Layer 13 of a small transformer language model trained on English Wikipedia (16 layers, counted from 0, width 64).
A neuron's activation on a vector x is SiLU(gate . x) times (in . x), where the dot is the dot product.
The model reads these tokens: "h" "b" "e" "z" " had" " ad" "ap" "ted" " this" " song" " into" " his" " h" "it" " \"" "N" "at" "ure" " B" "oy" "\"." " In" " the" " end" " they" " s" "ett" "led" " out"

The vector x that enters this layer's MLP at each token. A number n stands for n times 0.051.
0 "h": -13 -1 -2 -29 -48 13 -68 -35 -20 -5 2 35 -6 -8 -8 -2 1 5 -15 6 -13 6 23 6 6 17 -17 -41 35 -15 12 -43 -14 -30 7 -32 31 -17 -6 -24 -32 14 -10 -11 14 -47 10 -25 -23 -18 -28 2 -15 10 12 8 -15 5 16 46 -14 -4 -38 5
1 "b": -54 -14 28 -27 -31 -24 -10 -9 39 29 -36 20 10 7 -32 7 32 16 21 50 36 27 11 24 -5 1 -34 -36 53 9 6 -26 13 -10 11 -9 -9 25 43 -7 -24 12 7 -16 11 -8 -4 -21 8 13 24 27 -15 -42 28 -25 -6 1 -23 15 14 -8 10 -22
2 "e": -5 -9 -1 -11 6 8 -62 20 2 20 12 44 41 -11 -27 25 25 -9 -4 -16 36 23 35 -20 -83 -10 -27 -12 13 20 -14 47 6 -2 27 11 -31 4 7 47 -17 10 -19 -9 -18 -25 2 -14 0 -2 6 -16 -16 -32 -10 -20 4 -6 -23 -7 -5 19 7 -23
3 "z": -30 11 15 -25 -19 17 -94 -20 20 17 -25 22 -1 -5 -11 1 -11 20 14 -2 -5 -16 16 -18 -11 24 -17 -30 30 19 -7 20 -4 -8 -4 6 3 -7 7 23 -15 -4 -5 -16 27 -41 0 -26 7 53 9 -27 -20 -14 -3 0 0 -21 -15 39 0 2 -27 17
4 " had": -33 5 -10 -3 -24 8 -57 -27 -54 10 12 49 28 -40 -12 -9 -12 -4 -29 30 10 -7 4 -14 15 37 3 -30 31 -47 9 8 7 -28 3 -1 -15 17 -2 -10 2 -14 21 -31 4 0 -18 -7 -2 -16 -7 4 8 5 -35 -1 2 10 -23 19 -29 -15 -2 12
5 " ad": 2 -34 -1 16 -3 -3 13 0 -14 13 -6 21 12 11 -50 -34 0 34 -26 -8 33 1 36 7 26 -9 -13 -39 -35 -6 -3 12 12 22 -13 17 -2 37 27 -13 12 -38 28 -36 29 -3 21 4 -8 -19 -3 -16 -26 -27 -3 -39 53 -54 -9 -6 14 -26 -48 17
6 "ap": -5 -6 14 -58 43 14 -2 -46 -20 -17 -31 22 4 14 17 25 -47 49 18 3 43 -38 26 10 39 -22 -16 -5 1 7 2 17 33 -1 -7 7 -8 20 -34 -24 42 -15 43 -24 3 8 -26 -1 23 -3 4 51 -12 -12 12 -50 -38 11 -9 1 -27 25 -16 -17
7 "ted": -15 15 -22 -18 -9 10 -49 -20 -60 1 34 27 42 -25 -2 8 -12 55 6 44 23 -25 24 -12 -1 12 21 -30 39 -27 -19 16 28 -33 2 -13 0 -12 -18 -16 1 -49 17 -8 8 33 -13 6 -16 15 1 26 7 9 -23 -6 1 27 -16 -6 -5 16 -13 8
8 " this": -15 -8 -5 8 -10 -1 -63 0 -52 4 -10 49 17 -36 -9 8 10 3 0 12 12 -2 28 -31 -21 14 8 -51 39 -37 -23 -10 23 7 -1 5 -23 -22 17 -8 -3 -32 38 1 26 10 -8 -11 -11 -3 6 32 -13 -5 14 5 -15 13 9 16 0 -7 -27 -3
9 " song": -34 5 -28 -33 -65 -8 -26 20 3 0 -36 20 46 -46 -15 21 19 6 48 24 13 -38 17 -11 -8 1 -1 -45 37 8 5 -10 5 -4 -30 -4 -37 3 -18 -17 -7 -18 34 -19 21 -11 -5 -33 -21 -15 10 -11 -20 20 20 0 28 10 1 12 -35 -24 -5 -18
10 " into": -22 -1 -13 -16 -36 10 -59 -23 -60 -6 13 45 -11 -14 -3 15 -7 -7 -28 5 2 4 16 -15 0 9 -4 -49 16 -17 15 -34 18 -28 5 -3 -3 -12 13 -29 -27 -8 -3 -24 23 -11 0 -17 2 -15 -39 -8 -7 -7 6 2 0 18 -7 18 -33 -7 -17 4
11 " his": -14 -15 -25 11 -34 7 -56 9 -60 17 -6 45 29 -24 -6 -1 8 3 -21 3 -14 -9 22 -6 -1 12 33 -53 18 -15 7 -32 13 7 22 -23 -9 4 9 7 -6 -20 23 -6 20 -32 -28 -21 -1 -28 -26 8 9 -5 1 4 -6 20 20 18 7 -11 -14 27
12 " h": 51 -39 2 -19 -5 4 -1 -20 3 47 26 28 9 1 13 -2 -25 -23 -16 3 3 -8 65 39 -6 19 1 -41 35 20 -20 -5 -4 -5 -1 -34 38 17 13 -10 -10 -13 34 8 12 -38 -54 -49 7 7 1 16 -5 -15 8 32 -19 -32 0 8 -3 -39 -29 -13
13 "it": -33 -2 4 -28 -14 -33 -26 3 -17 8 -32 28 15 -8 -22 38 -13 -16 1 36 28 -38 3 27 14 64 24 -11 22 0 -8 1 -16 -27 -1 17 -10 33 34 -15 -37 -16 52 -42 24 -9 7 -40 15 11 2 -50 -21 0 23 -6 -18 -6 -30 -52 -4 12 -3 0
14 " \"": -2 -36 16 -26 -9 -13 -7 -4 -10 12 -28 24 61 -5 15 1 11 6 -17 3 2 -5 20 -10 -10 36 32 -55 18 25 -21 -34 43 -19 11 -15 -19 -20 -12 -5 -53 -4 16 25 6 -41 8 -14 6 15 -22 32 -2 23 -14 -22 59 -2 25 19 -32 4 -39 -6
15 "N": 44 -19 -1 -21 19 21 10 -24 48 11 6 20 -36 -18 -27 18 7 -11 -5 13 -8 10 -4 16 14 24 -21 -43 6 32 -35 6 27 -16 13 -14 31 1 -6 -31 -38 -28 11 -2 -17 -56 -42 -25 -15 14 -26 -16 21 -50 19 -11 29 12 -13 9 -24 -30 18 10
16 "at": -10 -9 0 -19 3 -42 -11 -15 38 25 5 -3 -29 -23 5 35 5 -1 -31 42 11 -26 -5 16 -33 16 -34 -12 20 2 -7 -1 29 -30 29 53 -11 -5 -61 -12 31 -16 59 5 16 -12 48 -43 -1 26 -16 23 19 6 -38 1 -17 0 27 -24 -5 -27 21 16
17 "ure": -19 1 24 -15 35 -2 -53 -4 14 48 37 24 -8 -28 -13 5 47 -13 -1 17 -13 -18 13 19 -23 -40 11 -45 36 31 -5 39 48 -14 2 26 4 -11 -26 -34 15 -15 29 9 21 18 7 -6 -38 10 12 -40 0 -14 24 4 -7 18 9 10 4 30 -13 6
18 " B": 0 -53 9 -15 -30 30 7 -40 78 33 1 13 7 -5 -1 7 0 6 15 18 7 5 5 9 -20 -12 -9 -39 38 30 -2 5 21 -19 -14 0 -20 -11 26 -24 -11 -8 29 -1 6 0 -39 -19 -9 -10 13 13 6 -39 41 36 -35 17 -6 30 3 -18 6 10
19 "oy": -21 2 6 -10 20 9 -13 16 42 57 -17 36 17 11 -35 -6 30 -20 16 -13 23 -10 12 24 2 4 -2 -39 -29 48 3 28 0 13 2 7 -31 -14 -50 -45 28 -25 -17 -31 18 -31 -20 -18 -8 3 8 -30 -39 8 -6 6 1 27 17 -15 -30 21 13 20
20 "\".": -23 17 8 -66 -51 4 -32 -31 -39 -24 -9 25 -2 -9 -7 20 17 8 12 -16 -26 -2 12 -7 -5 24 -12 -63 8 19 12 -11 -4 -31 6 -28 26 -35 14 -28 -31 -9 -8 20 7 -38 14 -12 -6 -15 -36 -6 -29 9 17 7 -12 22 21 37 5 -8 -17 7
21 " In": -15 -33 -9 -10 24 17 -19 -48 -56 -4 -17 32 7 0 24 27 -13 -5 -19 -29 8 -1 34 -25 -9 -1 31 -20 0 -29 20 3 21 -34 14 -7 7 13 28 -23 -13 -3 43 -37 41 -22 28 -15 -8 -15 -37 13 -14 -44 11 -35 4 -7 1 4 -25 -9 -13 -12
22 " the": -6 -9 -4 -11 -26 26 -50 -22 -73 20 -14 41 16 2 6 -6 12 -16 -20 5 -2 1 16 -17 -13 18 -4 -54 11 -26 4 -33 11 -7 6 -12 5 3 1 -8 -12 -5 17 -20 10 -18 4 -31 -30 -31 -39 -4 -28 -5 11 5 6 12 26 29 4 -5 -25 6
23 " end": 1 -10 5 -49 -20 9 -14 -14 -19 37 11 20 -26 -14 6 63 -6 -36 16 31 10 -41 -1 -22 14 -29 0 -29 53 6 1 10 9 8 -18 4 5 42 37 -34 5 -7 42 -17 38 -40 -23 -32 -5 -21 25 19 -42 13 -7 -4 -16 -5 -2 7 -16 -10 -5 -11
24 " they": -28 -5 -3 -22 8 8 -34 -4 -61 -9 -12 44 31 -53 0 6 12 -18 12 12 -6 -20 11 -11 -40 41 2 -31 28 -20 6 40 29 21 5 15 -38 9 21 -7 -27 10 19 -5 -13 -32 -33 8 1 -3 0 58 -8 -11 -13 -1 -3 23 -4 -1 -11 -25 -18 4
25 " s": -4 -55 -1 -41 -32 8 -8 -43 -21 21 15 34 6 8 -10 5 -22 38 6 7 2 -14 36 25 -42 7 7 -4 30 -7 25 -9 24 -31 24 -2 -3 -8 38 -36 1 -1 -5 35 -32 -50 -19 -11 7 1 5 34 2 12 -5 -38 -4 -39 -20 3 -24 -18 -41 -14
26 "ett": -49 15 41 -39 -32 7 8 -25 -19 -3 15 32 41 7 -17 -44 3 -33 9 13 -6 -10 4 22 -37 -4 30 -30 14 18 -9 -2 40 33 20 10 -51 32 16 -39 24 13 24 -11 -20 -16 -16 -43 22 15 19 -35 8 -19 -2 -8 8 -27 14 -20 -31 -8 3 -15
27 "led": -47 2 15 -7 -29 28 -42 1 -57 1 2 49 33 -30 -9 9 -6 29 12 19 4 -37 23 7 -26 36 23 -48 23 -2 -24 -1 22 12 -8 -22 5 20 27 -16 -11 -20 6 4 14 28 -7 10 -33 21 -16 3 -3 -23 -16 0 21 2 -24 9 1 9 8 1
28 " out": -51 -25 14 -13 -30 21 -27 9 -20 7 9 53 0 -2 2 9 -6 13 41 20 16 -36 -4 -7 -19 -17 24 -52 36 10 1 -7 31 6 -22 -8 0 23 34 -32 -26 -18 16 -23 27 22 -7 -23 -21 13 -13 28 -14 -11 -16 -13 -3 17 3 1 -34 4 -15 10

Each question shows the input weights of one neuron of the MLP. A number n stands for n times 0.0061.

n140 gate: 27 29 -18 51 -13 24 16 -5 -18 2 7 32 29 3 2 -32 45 20 -19 33 -24 -5 -11 -14 -5 3 3 14 36 -28 -15 -17 -18 8 26 30 27 -15 -10 -24 59 -24 16 -31 10 7 35 0 -1 -4 -17 5 15 25 -43 5 14 -3 -4 -30 -6 -40 9 3
n140 in: 15 19 40 9 3 11 -19 -7 -7 -11 -52 -12 12 -27 15 -5 -53 -8 -33 11 -13 0 27 -8 5 -6 -34 17 -14 -4 -7 -18 48 23 -17 -7 -24 -8 -3 -6 15 -6 14 1 50 -1 -15 38 -11 -20 20 16 -4 14 -51 16 -22 -12 10 1 18 31 -16 20
On which token does it fire most, and how strongly? 4 " had", at about 2.2

n20 gate: 20 47 25 -9 -17 3 21 -4 -21 -52 3 -31 -15 44 -11 -5 15 -19 -19 -6 -1 26 37 5 16 6 -35 -42 28 -8 0 -23 -7 -20 7 -22 -1 -1 -7 14 -23 -5 -7 -11 -5 -31 -10 -21 -30 -20 17 -19 27 -12 25 17 -19 19 -4 3 9 51 -16 9
n20 in: 8 -8 -18 35 -8 28 -40 12 24 -23 -7 -16 -15 -18 6 4 1 28 1 -21 -25 36 6 -26 -7 12 26 12 6 -13 -31 -11 -3 20 30 11 -20 30 -4 1 -2 15 32 17 -23 9 25 -24 -13 -15 -30 2 -38 35 -64 6 25 -4 -18 7 3 12 1 13
On which token does it fire most, and how strongly? 22 " the", at about 1

n55 gate: -20 -9 15 33 18 56 13 1 -5 -1 -13 -3 -26 21 15 -22 -80 -37 -26 32 -40 8 1 1 7 18 -2 -26 8 1 23 -2 9 -21 3 -25 30 -1 -2 2 45 -13 -21 0 23 60 1 -3 -55 -5 54 -3 -19 14 16 -22 25 -39 -43 3 15 -7 5 4
n55 in: 32 -18 -7 15 -33 -4 -1 -2 -32 23 -7 9 -19 -33 -3 -29 1 18 42 -20 -15 29 -25 -6 -1 17 -23 -16 -55 25 -19 -8 26 -8 22 -49 -4 4 -4 -16 15 -3 -8 -1 -6 26 -40 3 -7 10 41 -5 -1 -39 -31 -55 33 38 15 -3 42 -10 1 9
It fires most on token 5 " ad"

n152 gate: 25 6 -33 -8 36 -8 5 41 -5 -4 23 8 -5 -23 8 -40 5 -9 11 10 -36 -9 11 29 44 -12 -16 -17 -36 19 6 40 -2 -14 5 20 26 7 6 7 -13 15 -4 38 -18 -14 29 -1 -33 -5 14 -20 -2 -5 30 -11 28 -23 5 4 19 -26 9 3
n152 in: 0 6 -25 1 -3 -14 24 10 -26 -29 -15 -17 -21 -19 -33 -28 21 -25 6 12 -34 1 -13 24 -7 -6 22 18 47 35 -6 14 -1 -38 8 -16 -5 -1 -17 35 12 21 -3 4 1 17 -2 -6 5 10 -9 -25 -32 10 34 -30 -11 -8 10 -9 29 11 -21 -10
On which token does it fire most, and how strongly? 17 "ure", at about 1.2

n213 gate: 4 4 -30 13 -11 15 -5 -14 -14 53 -28 -29 17 5 -13 -10 47 15 -10 20 4 -24 -8 5 4 -9 14 -36 -13 -41 18 -8 -23 16 -12 -6 -25 -32 25 12 -11 -16 -9 -27 6 -5 4 21 -10 -4 -19 -20 0 -31 36 19 -16 -12 27 -36 -20 5 17 -5
n213 in: 39 -2 24 11 29 17 27 -5 3 4 -4 -9 -13 -5 6 -19 11 -37 -2 6 -11 -21 -8 39 -18 -16 13 4 63 -17 33 21 -25 7 -5 1 -32 -38 21 -21 11 -15 3 -30 5 -25 21 -12 31 -15 -4 -10 -5 -16 21 9 31 -9 17 5 -9 0 18 1
On which three tokens does it fire most, strongest first? 19 "oy", 18 " B", 21 " In"

n265 gate: 0 -39 11 6 -38 53 64 -9 21 -19 -1 8 15 12 -22 -56 -35 20 -6 17 -7 -13 -6 -33 -3 11 44 2 -23 -40 -7 6 -25 -13 -7 -1 -12 39 -62 3 -6 44 -13 -27 4 19 33 9 -41 12 -25 -2 -22 -12 17 37 45 41 13 -6 -18 -54 -38 -7
n265 in: 50 9 49 -28 39 21 9 -1 -15 -46 19 61 32 0 -24 -15 6 5 -12 -20 -8 -8 -43 12 1 4 -1 -16 23 -21 -20 -15 17 12 1 9 56 6 -5 -23 8 -10 3 -7 -18 -12 29 9 8 -4 28 -8 41 -32 -28 22 -32 6 -44 13 -17 32 -4 12
It fires most on token 26 "ett"

n157 gate: -28 3 4 38 7 -77 20 12 28 20 10 -7 4 -21 21 5 9 -22 5 -4 -19 -23 10 21 7 79 -20 35 -27 -10 -11 -14 9 -25 -2 27 1 5 -16 -4 26 21 -21 3 12 26 46 -2 -8 -31 7 3 -16 1 10 -11 10 -42 -19 36 21 -38 -13 -4
n157 in: 11 -14 -16 49 -19 -4 -30 -9 20 28 24 21 -11 52 -18 -2 6 -50 -2 16 10 9 7 -22 4 41 -5 -32 -1 2 -7 -1 -10 11 28 20 20 1 -12 -20 -26 9 -10 -17 -13 -3 -12 16 -4 -11 -14 4 -12 -5 -37 4 41 -11 -27 -8 4 15 1 -31
It fires most on token 5 " ad"

n128 gate: 1 28 4 -24 -6 -31 -19 22 -4 2 4 -6 -40 -18 7 -28 5 19 -19 -12 -15 20 34 28 34 -5 4 33 -17 -3 6 19 -11 20 24 -29 -13 8 -13 -17 -35 18 -5 10 2 -2 -13 6 9 -7 -18 -9 -27 -38 -16 25 40 18 27 16 -27 -14 5 1
n128 in: 32 -19 -1 14 25 8 -10 14 -9 4 -6 -17 18 -5 12 18 -21 -12 22 -6 -18 -7 -24 -25 -27 8 -10 -45 -1 -11 6 -11 -13 -3 0 -16 30 -2 -8 1 31 11 -6 -9 -6 -1 -3 -5 -5 19 26 -6 38 28 5 -16 -30 -9 -29 -19 4 7 23 -9
It fires most on token 1 "b"

n248 gate: 11 -20 28 -4 -30 20 9 10 14 29 12 8 11 -1 6 -11 -7 14 49 6 0 13 -28 3 2 -46 -10 -3 5 -6 29 -21 -4 37 -3 8 -17 -1 21 -3 -6 11 -2 2 14 24 -10 24 3 14 -10 -26 -44 -2 -30 23 8 -3 34 -11 -14 -17 45 21
n248 in: -5 14 7 -21 3 -2 23 14 -8 15 -5 10 -21 33 -26 -28 13 23 -29 22 14 9 -12 5 -18 -7 -12 -12 -3 18 23 50 -25 -7 -3 -21 14 -14 11 5 2 -36 9 5 -4 -19 -3 5 -12 -19 -24 21 33 -7 36 4 -4 9 -17 25 -25 3 8 1
On which three tokens does it fire most, strongest first? 18 " B", 19 "oy", 1 "b"

n257 gate: 44 -8 0 -5 25 36 41 10 -12 -30 -4 -15 -1 -26 -8 11 -13 -12 -18 11 -13 16 -3 -21 -15 -10 13 21 38 -13 69 17 4 -20 -41 -24 45 11 -66 -39 2 -3 8 6 -5 13 -24 5 -19 -8 18 -38 -42 -17 -2 -5 -22 12 68 -21 42 16 23 -28
n257 in: 1 -45 -7 42 15 38 -20 1 0 -2 12 -15 22 -9 -7 20 0 -31 -1 -10 -16 -6 -22 7 -15 -11 -2 -16 -23 -23 31 30 27 19 28 10 -4 27 38 -28 17 26 -19 19 -23 -9 -16 -15 9 -12 5 -17 -41 -5 -47 11 5 19 38 10 -23 -49 -25 9
It fires most on token 23 " end"

n305 gate: -36 19 30 25 22 41 -4 -4 12 1 8 -6 -20 -23 29 -21 11 -4 -28 13 -7 -28 10 22 33 -9 -30 10 -16 -21 -1 -52 -4 13 6 -63 9 -10 45 -23 11 -14 23 -2 -36 10 -1 -21 -34 -35 -24 -24 16 -15 11 10 10 -1 31 -39 11 -18 45 8
n305 in: 10 -1 4 -7 27 7 4 10 -5 9 25 3 4 7 -36 -11 -13 -7 -12 14 -23 23 39 16 -9 -24 7 36 42 -25 -1 2 2 28 36 -11 5 -3 46 -7 36 1 7 37 -13 13 -14 -10 -29 -2 -24 17 -40 24 45 13 28 14 19 7 -18 16 8 -18
Its two highest activations, in order, are on tokens 22 " the", 26 "ett"

n244 gate: 17 -23 0 -31 -32 -14 -35 -5 -22 -3 32 9 -10 -19 28 -18 -7 -8 -24 27 -4 13 -25 -17 11 -33 26 -19 1 -2 2 14 -28 18 -22 -5 59 12 -7 -19 -1 22 6 -38 13 -2 -6 18 -3 -9 5 1 -6 15 -3 9 7 -5 47 12 -8 -26 -18 16
n244 in: -13 4 8 10 24 -1 -1 2 38 11 -23 -21 3 -40 50 12 7 -3 4 11 13 16 -28 8 -11 -20 14 -16 3 17 20 -10 13 1 -24 39 -39 13 -14 -25 -1 12 11 22 -38 -17 -34 -3 -9 -18 3 36 -1 17 -29 0 -31 -14 0 -7 20 -8 -4 -9
On which token does it fire most, and how strongly? 23 " end", at about 3.3

n132 gate: 12 17 40 -4 38 6 9 -18 28 -33 -8 15 20 -33 -14 -43 14 -8 14 4 -15 29 -25 -31 14 4 46 33 -1 -31 -16 17 23 -17 27 20 7 -17 8 4 19 -18 5 -5 4 -2 -2 -20 16 -15 -38 6 3 34 -18 28 -9 -8 31 -9 -12 -5 -14 5
n132 in: 2 5 18 -30 -7 5 15 -26 -12 21 11 -16 -12 9 -20 -26 10 -1 -2 -2 22 18 1 21 38 -1 43 -5 -34 22 -1 27 5 32 -18 11 47 2 39 19 -7 5 4 -28 3 -1 -30 0 29 -28 7 -1 -14 -5 -9 -5 -33 -28 -3 -8 -33 0 5 42
On which three tokens does it fire most, strongest first? 26 "ett", 9 " song", 2 "e"

n264 gate: -42 3 52 22 -78 31 53 -17 29 -10 -23 5 30 -27 -22 22 41 -9 29 -51 20 -36 -8 44 24 -5 -1 6 8 -33 41 -13 -12 4 21 -24 -2 -29 27 21 -22 2 11 14 44 2 -40 -6 -19 36 8 -11 15 -1 -27 73 3 22 18 -4 -3 5 9 -19
n264 in: -20 -13 12 3 -13 -13 26 13 1 -21 -28 -18 -5 14 -23 12 -7 31 22 -28 -28 -39 -37 31 43 -22 -11 -30 -18 -10 11 27 12 14 27 -8 48 39 27 9 -35 -41 27 9 24 -23 18 28 -34 7 -21 -31 5 -17 2 -1 -39 8 20 25 -4 13 -13 14
It fires most on token 20 "\"."

n196 gate: 14 4 -5 6 -10 4 19 -42 -3 -14 -33 14 25 -11 -2 13 -15 -3 17 -3 -40 7 -5 9 10 9 -3 -18 -17 -7 57 -2 6 23 -7 2 -20 -2 15 40 -37 23 -27 20 -7 39 2 48 -19 0 5 0 10 45 17 27 13 -26 -23 1 -4 -13 -17 5
n196 in: 0 -16 40 -23 14 7 19 -37 6 1 -57 -18 24 -16 -14 19 25 -17 19 44 13 -26 12 -9 3 6 -16 -26 -5 -4 -15 23 -21 -20 -18 -5 -21 -3 -3 15 -20 18 29 7 4 -2 -30 9 -27 24 -20 6 -20 5 -16 11 -4 -13 6 5 7 13 19 -5
On which three tokens does it fire most, strongest first? 24 " they", 14 " \"", 20 "\"."

n230 gate: 18 41 -21 -20 -13 -15 -5 11 -43 -46 -7 10 2 -8 3 3 -12 7 -25 -14 -27 15 -8 3 -5 15 24 14 9 -1 34 -38 -29 27 59 3 36 -1 11 -35 21 -44 -72 -14 19 17 -41 9 43 -29 9 -6 4 4 -16 -49 -1 2 17 -12 34 16 -44 -11
n230 in: -15 -14 -28 28 13 22 -43 -3 3 67 6 -19 -20 14 31 21 18 -4 7 37 15 20 0 -7 32 -1 -2 -56 39 -19 -1 -12 -20 38 27 18 -48 -14 -8 16 -2 23 -15 -28 15 -18 8 -30 -19 -7 -47 -13 -9 -9 17 44 -4 -60 0 -5 1 -25 2 -7
On which three tokens does it fire most, strongest first? 11 " his", 10 " into", 0 "h"

n273 gate: -5 -37 0 24 37 5 -8 18 -3 -3 18 10 -3 -33 33 18 47 -1 5 -29 34 28 -15 -4 13 9 3 -3 -2 -11 39 45 13 1 -17 14 -27 6 -6 -19 -40 17 -57 8 -66 -1 18 -21 3 13 -6 -15 22 14 15 2 -3 -18 -22 -29 -47 -3 -1 -6
n273 in: -9 4 23 -32 32 -13 27 -6 -14 24 -32 65 2 -3 -4 20 -5 -6 -29 -37 -12 -16 -3 23 12 18 -12 15 -2 -19 -39 -34 -13 -34 9 11 10 -2 -7 -4 25 41 19 22 -7 23 -22 -14 -15 6 10 24 -49 17 35 -4 9 3 -21 -1 7 -10 3 -19
Its two highest activations, in order, are on tokens 24 " they", 25 " s"

n161 gate: 5 -8 8 -11 6 15 38 -21 -2 -32 33 -5 -16 1 -55 7 2 23 21 10 -26 40 -12 -1 -9 15 8 -36 -25 25 16 -33 -33 -5 27 -1 -4 -3 22 13 -26 -15 -7 22 7 -16 -2 -28 5 15 -10 1 -21 -9 -26 12 -18 -26 -8 -5 0 31 10 -7
n161 in: -16 -1 -12 10 31 18 -8 -11 -2 11 5 -8 -41 3 28 35 -28 -10 2 -15 28 -9 -23 11 4 -6 34 6 -10 30 -11 -17 -17 15 2 11 20 -15 -18 -9 -19 -8 -13 16 6 3 5 -26 5 1 13 -5 0 -19 24 -5 11 -32 -12 17 -16 -41 -24 56
It fires most on token 15 "N"

n315 gate: -4 2 -8 -1 2 4 -4 -15 -29 -3 21 15 2 12 -6 -31 -4 17 21 1 -9 23 -11 3 -12 22 9 13 -7 -2 -5 -39 22 5 -26 -38 -15 -6 -24 1 3 -20 26 -25 3 -11 41 40 -26 7 8 26 4 -10 1 61 60 14 -1 22 19 31 -41 1
n315 in: 9 -1 1 27 -7 9 -51 -31 23 0 -14 12 35 -24 8 -12 -31 20 -22 -16 -66 -19 23 2 -23 31 -32 -3 -4 -9 16 -18 19 11 28 -26 10 3 21 33 2 -27 1 6 4 -6 14 17 4 5 -6 6 0 31 -25 -16 -24 -12 -9 -31 -14 10 6 1
It fires most on token 27 "led"

n147 gate: -43 3 22 -22 18 -32 -7 -14 -13 -27 -8 -19 -58 38 -1 -8 -11 6 -13 14 -22 5 -51 25 6 -14 37 33 -31 6 29 -7 -26 2 3 6 1 6 3 -27 50 12 -24 -22 24 38 -28 -29 -30 22 10 23 -8 9 33 12 -22 -32 -27 12 -6 3 9 22
n147 in: -10 -49 -43 42 11 0 1 -3 -1 -28 -21 -9 -38 3 -1 -39 15 18 3 -11 -16 -6 3 27 -25 -23 27 42 -12 -26 48 22 -14 -11 -38 -32 -10 18 15 -5 -4 -40 1 11 -7 31 -40 -7 -14 4 -16 -4 -14 -41 6 -27 18 -10 9 6 -21 1 -8 40
On which token does it fire most, and how strongly? 20 "\".", at about 0.57

n121 gate: -13 4 -30 -9 17 -19 40 36 -48 -27 11 69 -2 -31 -9 3 -5 -25 1 -4 -6 -15 44 20 -17 31 -25 25 24 -58 29 7 -21 16 14 24 -6 13 2 5 -1 -15 -31 36 18 -13 -53 -11 -38 -50 10 -16 15 19 25 16 -44 -12 18 -20 -29 7 -28 -31
n121 in: -7 -2 -20 -13 31 6 8 -13 3 57 -21 4 7 11 -14 11 12 14 6 27 -15 -3 -24 19 -16 10 31 -31 2 -33 16 16 22 53 31 -12 -41 -14 33 -26 -24 -8 -59 -41 9 27 29 -2 14 43 32 -1 5 -25 18 7 2 0 45 4 10 -65 53 -13
It fires most on token 24 " they"

n8 gate: 10 10 -11 34 -9 22 20 50 -10 -2 15 -30 5 4 -16 -21 -32 -3 -17 15 -20 -1 15 38 0 -23 -11 9 -39 -20 -21 11 28 44 28 -28 -78 -14 -11 -9 8 16 0 -60 6 -10 58 -15 -33 -30 7 35 27 -32 -24 50 16 8 -15 -7 -33 5 -25 -10
n8 in: -10 19 -18 -41 -26 4 20 -40 -27 -16 -20 11 -6 43 -15 35 22 -15 -6 -32 15 -24 -9 20 -6 15 1 -24 -20 -60 16 -40 4 26 -12 13 -45 -43 -1 7 12 -7 33 -36 10 -12 -21 -28 -17 -14 21 27 -29 -3 6 -6 -27 -8 -39 -27 -8 16 -8 -6
It fires most on token 26 "ett"

n51 gate: -16 19 -43 -11 -19 7 13 39 -46 -13 -2 3 -34 7 1 42 2 27 21 19 -53 -17 -28 -26 -7 13 54 49 27 -41 11 16 -50 -10 -8 -1 17 13 13 11 0 -28 -21 -8 14 -23 -48 -5 -7 18 -9 39 -18 9 -15 10 -19 38 13 -22 -28 -7 -2 -42
n51 in: 17 26 -8 28 -30 17 -1 13 1 -29 35 -13 -9 -10 -27 -30 22 -16 -18 28 17 19 24 -33 14 -28 -20 3 -33 10 -12 33 16 1 -1 19 -14 5 -12 6 -24 -35 -10 65 -25 -32 -17 -2 8 57 -23 20 -26 -32 -1 16 21 3 30 7 -15 -8 -3 -9
It fires most on token 24 " they"

n165 gate: 38 8 7 14 -35 14 -19 -41 -31 -8 23 12 -15 50 17 -2 12 5 -12 11 -20 -38 -15 8 -26 -23 -9 -16 7 -8 6 16 14 -4 10 3 6 -40 4 27 10 18 -2 -28 10 -14 17 38 -39 -22 -27 -12 -9 41 34 10 -17 -3 17 8 -31 1 -31 24
n165 in: -25 -24 -7 12 -24 -15 -27 -18 -7 7 24 12 19 53 8 23 13 -9 -5 6 -50 28 11 6 10 24 -9 -16 -8 -1 -8 -1 -11 -7 -4 -7 -9 18 29 1 9 46 16 4 49 -23 14 7 -27 18 -47 -13 3 57 16 17 -11 3 3 -16 -7 -1 3 6
On which three tokens does it fire most, strongest first? 0 "h", 22 " the", 20 "\"."

n84 gate: 2 17 -37 -17 -10 -39 23 8 -31 2 -23 1 -27 -12 5 31 -20 10 7 22 -8 52 16 25 49 13 20 32 9 -1 -15 -34 -17 -7 -16 -56 -9 -23 19 -89 26 18 9 -30 11 -29 -1 -26 -28 -25 6 23 35 11 -41 0 -19 14 14 -17 -7 16 14 -2
n84 in: 9 -15 -5 -32 -56 -24 -27 7 14 -25 22 15 -39 -20 -16 -13 -8 16 -19 -29 -40 -16 -34 -3 -42 -2 5 22 2 22 -1 5 -23 40 -11 -6 8 9 9 -11 -22 -6 21 -20 21 -10 52 -47 15 -25 8 13 -19 22 -8 1 17 -6 -49 -14 -6 -50 16 -3
It fires most on token 23 " end"

n259 gate: 1 64 -25 -31 -22 4 -11 23 -37 -27 16 0 -15 -5 -8 -5 44 33 19 4 -6 17 -32 48 31 -6 -7 29 13 14 23 2 4 10 21 10 -50 -11 11 -29 21 -11 -3 -16 -6 30 29 -11 -23 -30 32 -47 28 -14 14 3 -1 -37 -27 -57 10 0 -36 -24
n259 in: -17 -8 -20 50 1 -28 -10 -36 0 -7 -10 10 -14 -34 16 -7 -39 36 -8 -37 -20 -24 28 56 -6 34 -12 -33 11 35 -10 -14 15 -24 -23 1 23 -6 -2 -21 10 -18 -14 -18 -10 -20 -1 40 27 19 43 -45 -18 -13 38 -7 1 6 -6 14 -11 28 -6 22
On which three tokens does it fire most, strongest first? 13 "it", 17 "ure", 5 " ad"

n49 gate: 10 -62 -7 -8 7 20 12 43 -3 7 13 -35 29 15 63 -34 -2 9 59 20 -7 45 29 -2 -30 8 4 0 30 -31 5 3 -21 -22 -4 5 -26 12 24 6 32 -6 -4 -1 -4 -4 -16 2 -15 -22 16 11 48 0 2 47 -47 24 52 -41 9 16 -6 5
n49 in: 40 7 43 18 -5 32 -39 -5 -24 -34 26 13 25 -11 -5 -21 -15 30 -12 -37 -38 -34 -28 -11 7 -8 20 -28 -23 -9 17 -8 29 -8 5 4 2 -16 13 -29 21 10 7 6 5 9 -35 -39 5 15 -5 1 1 36 28 20 -22 -8 15 -36 -41 -3 -3 -10
It fires most on token 12 " h"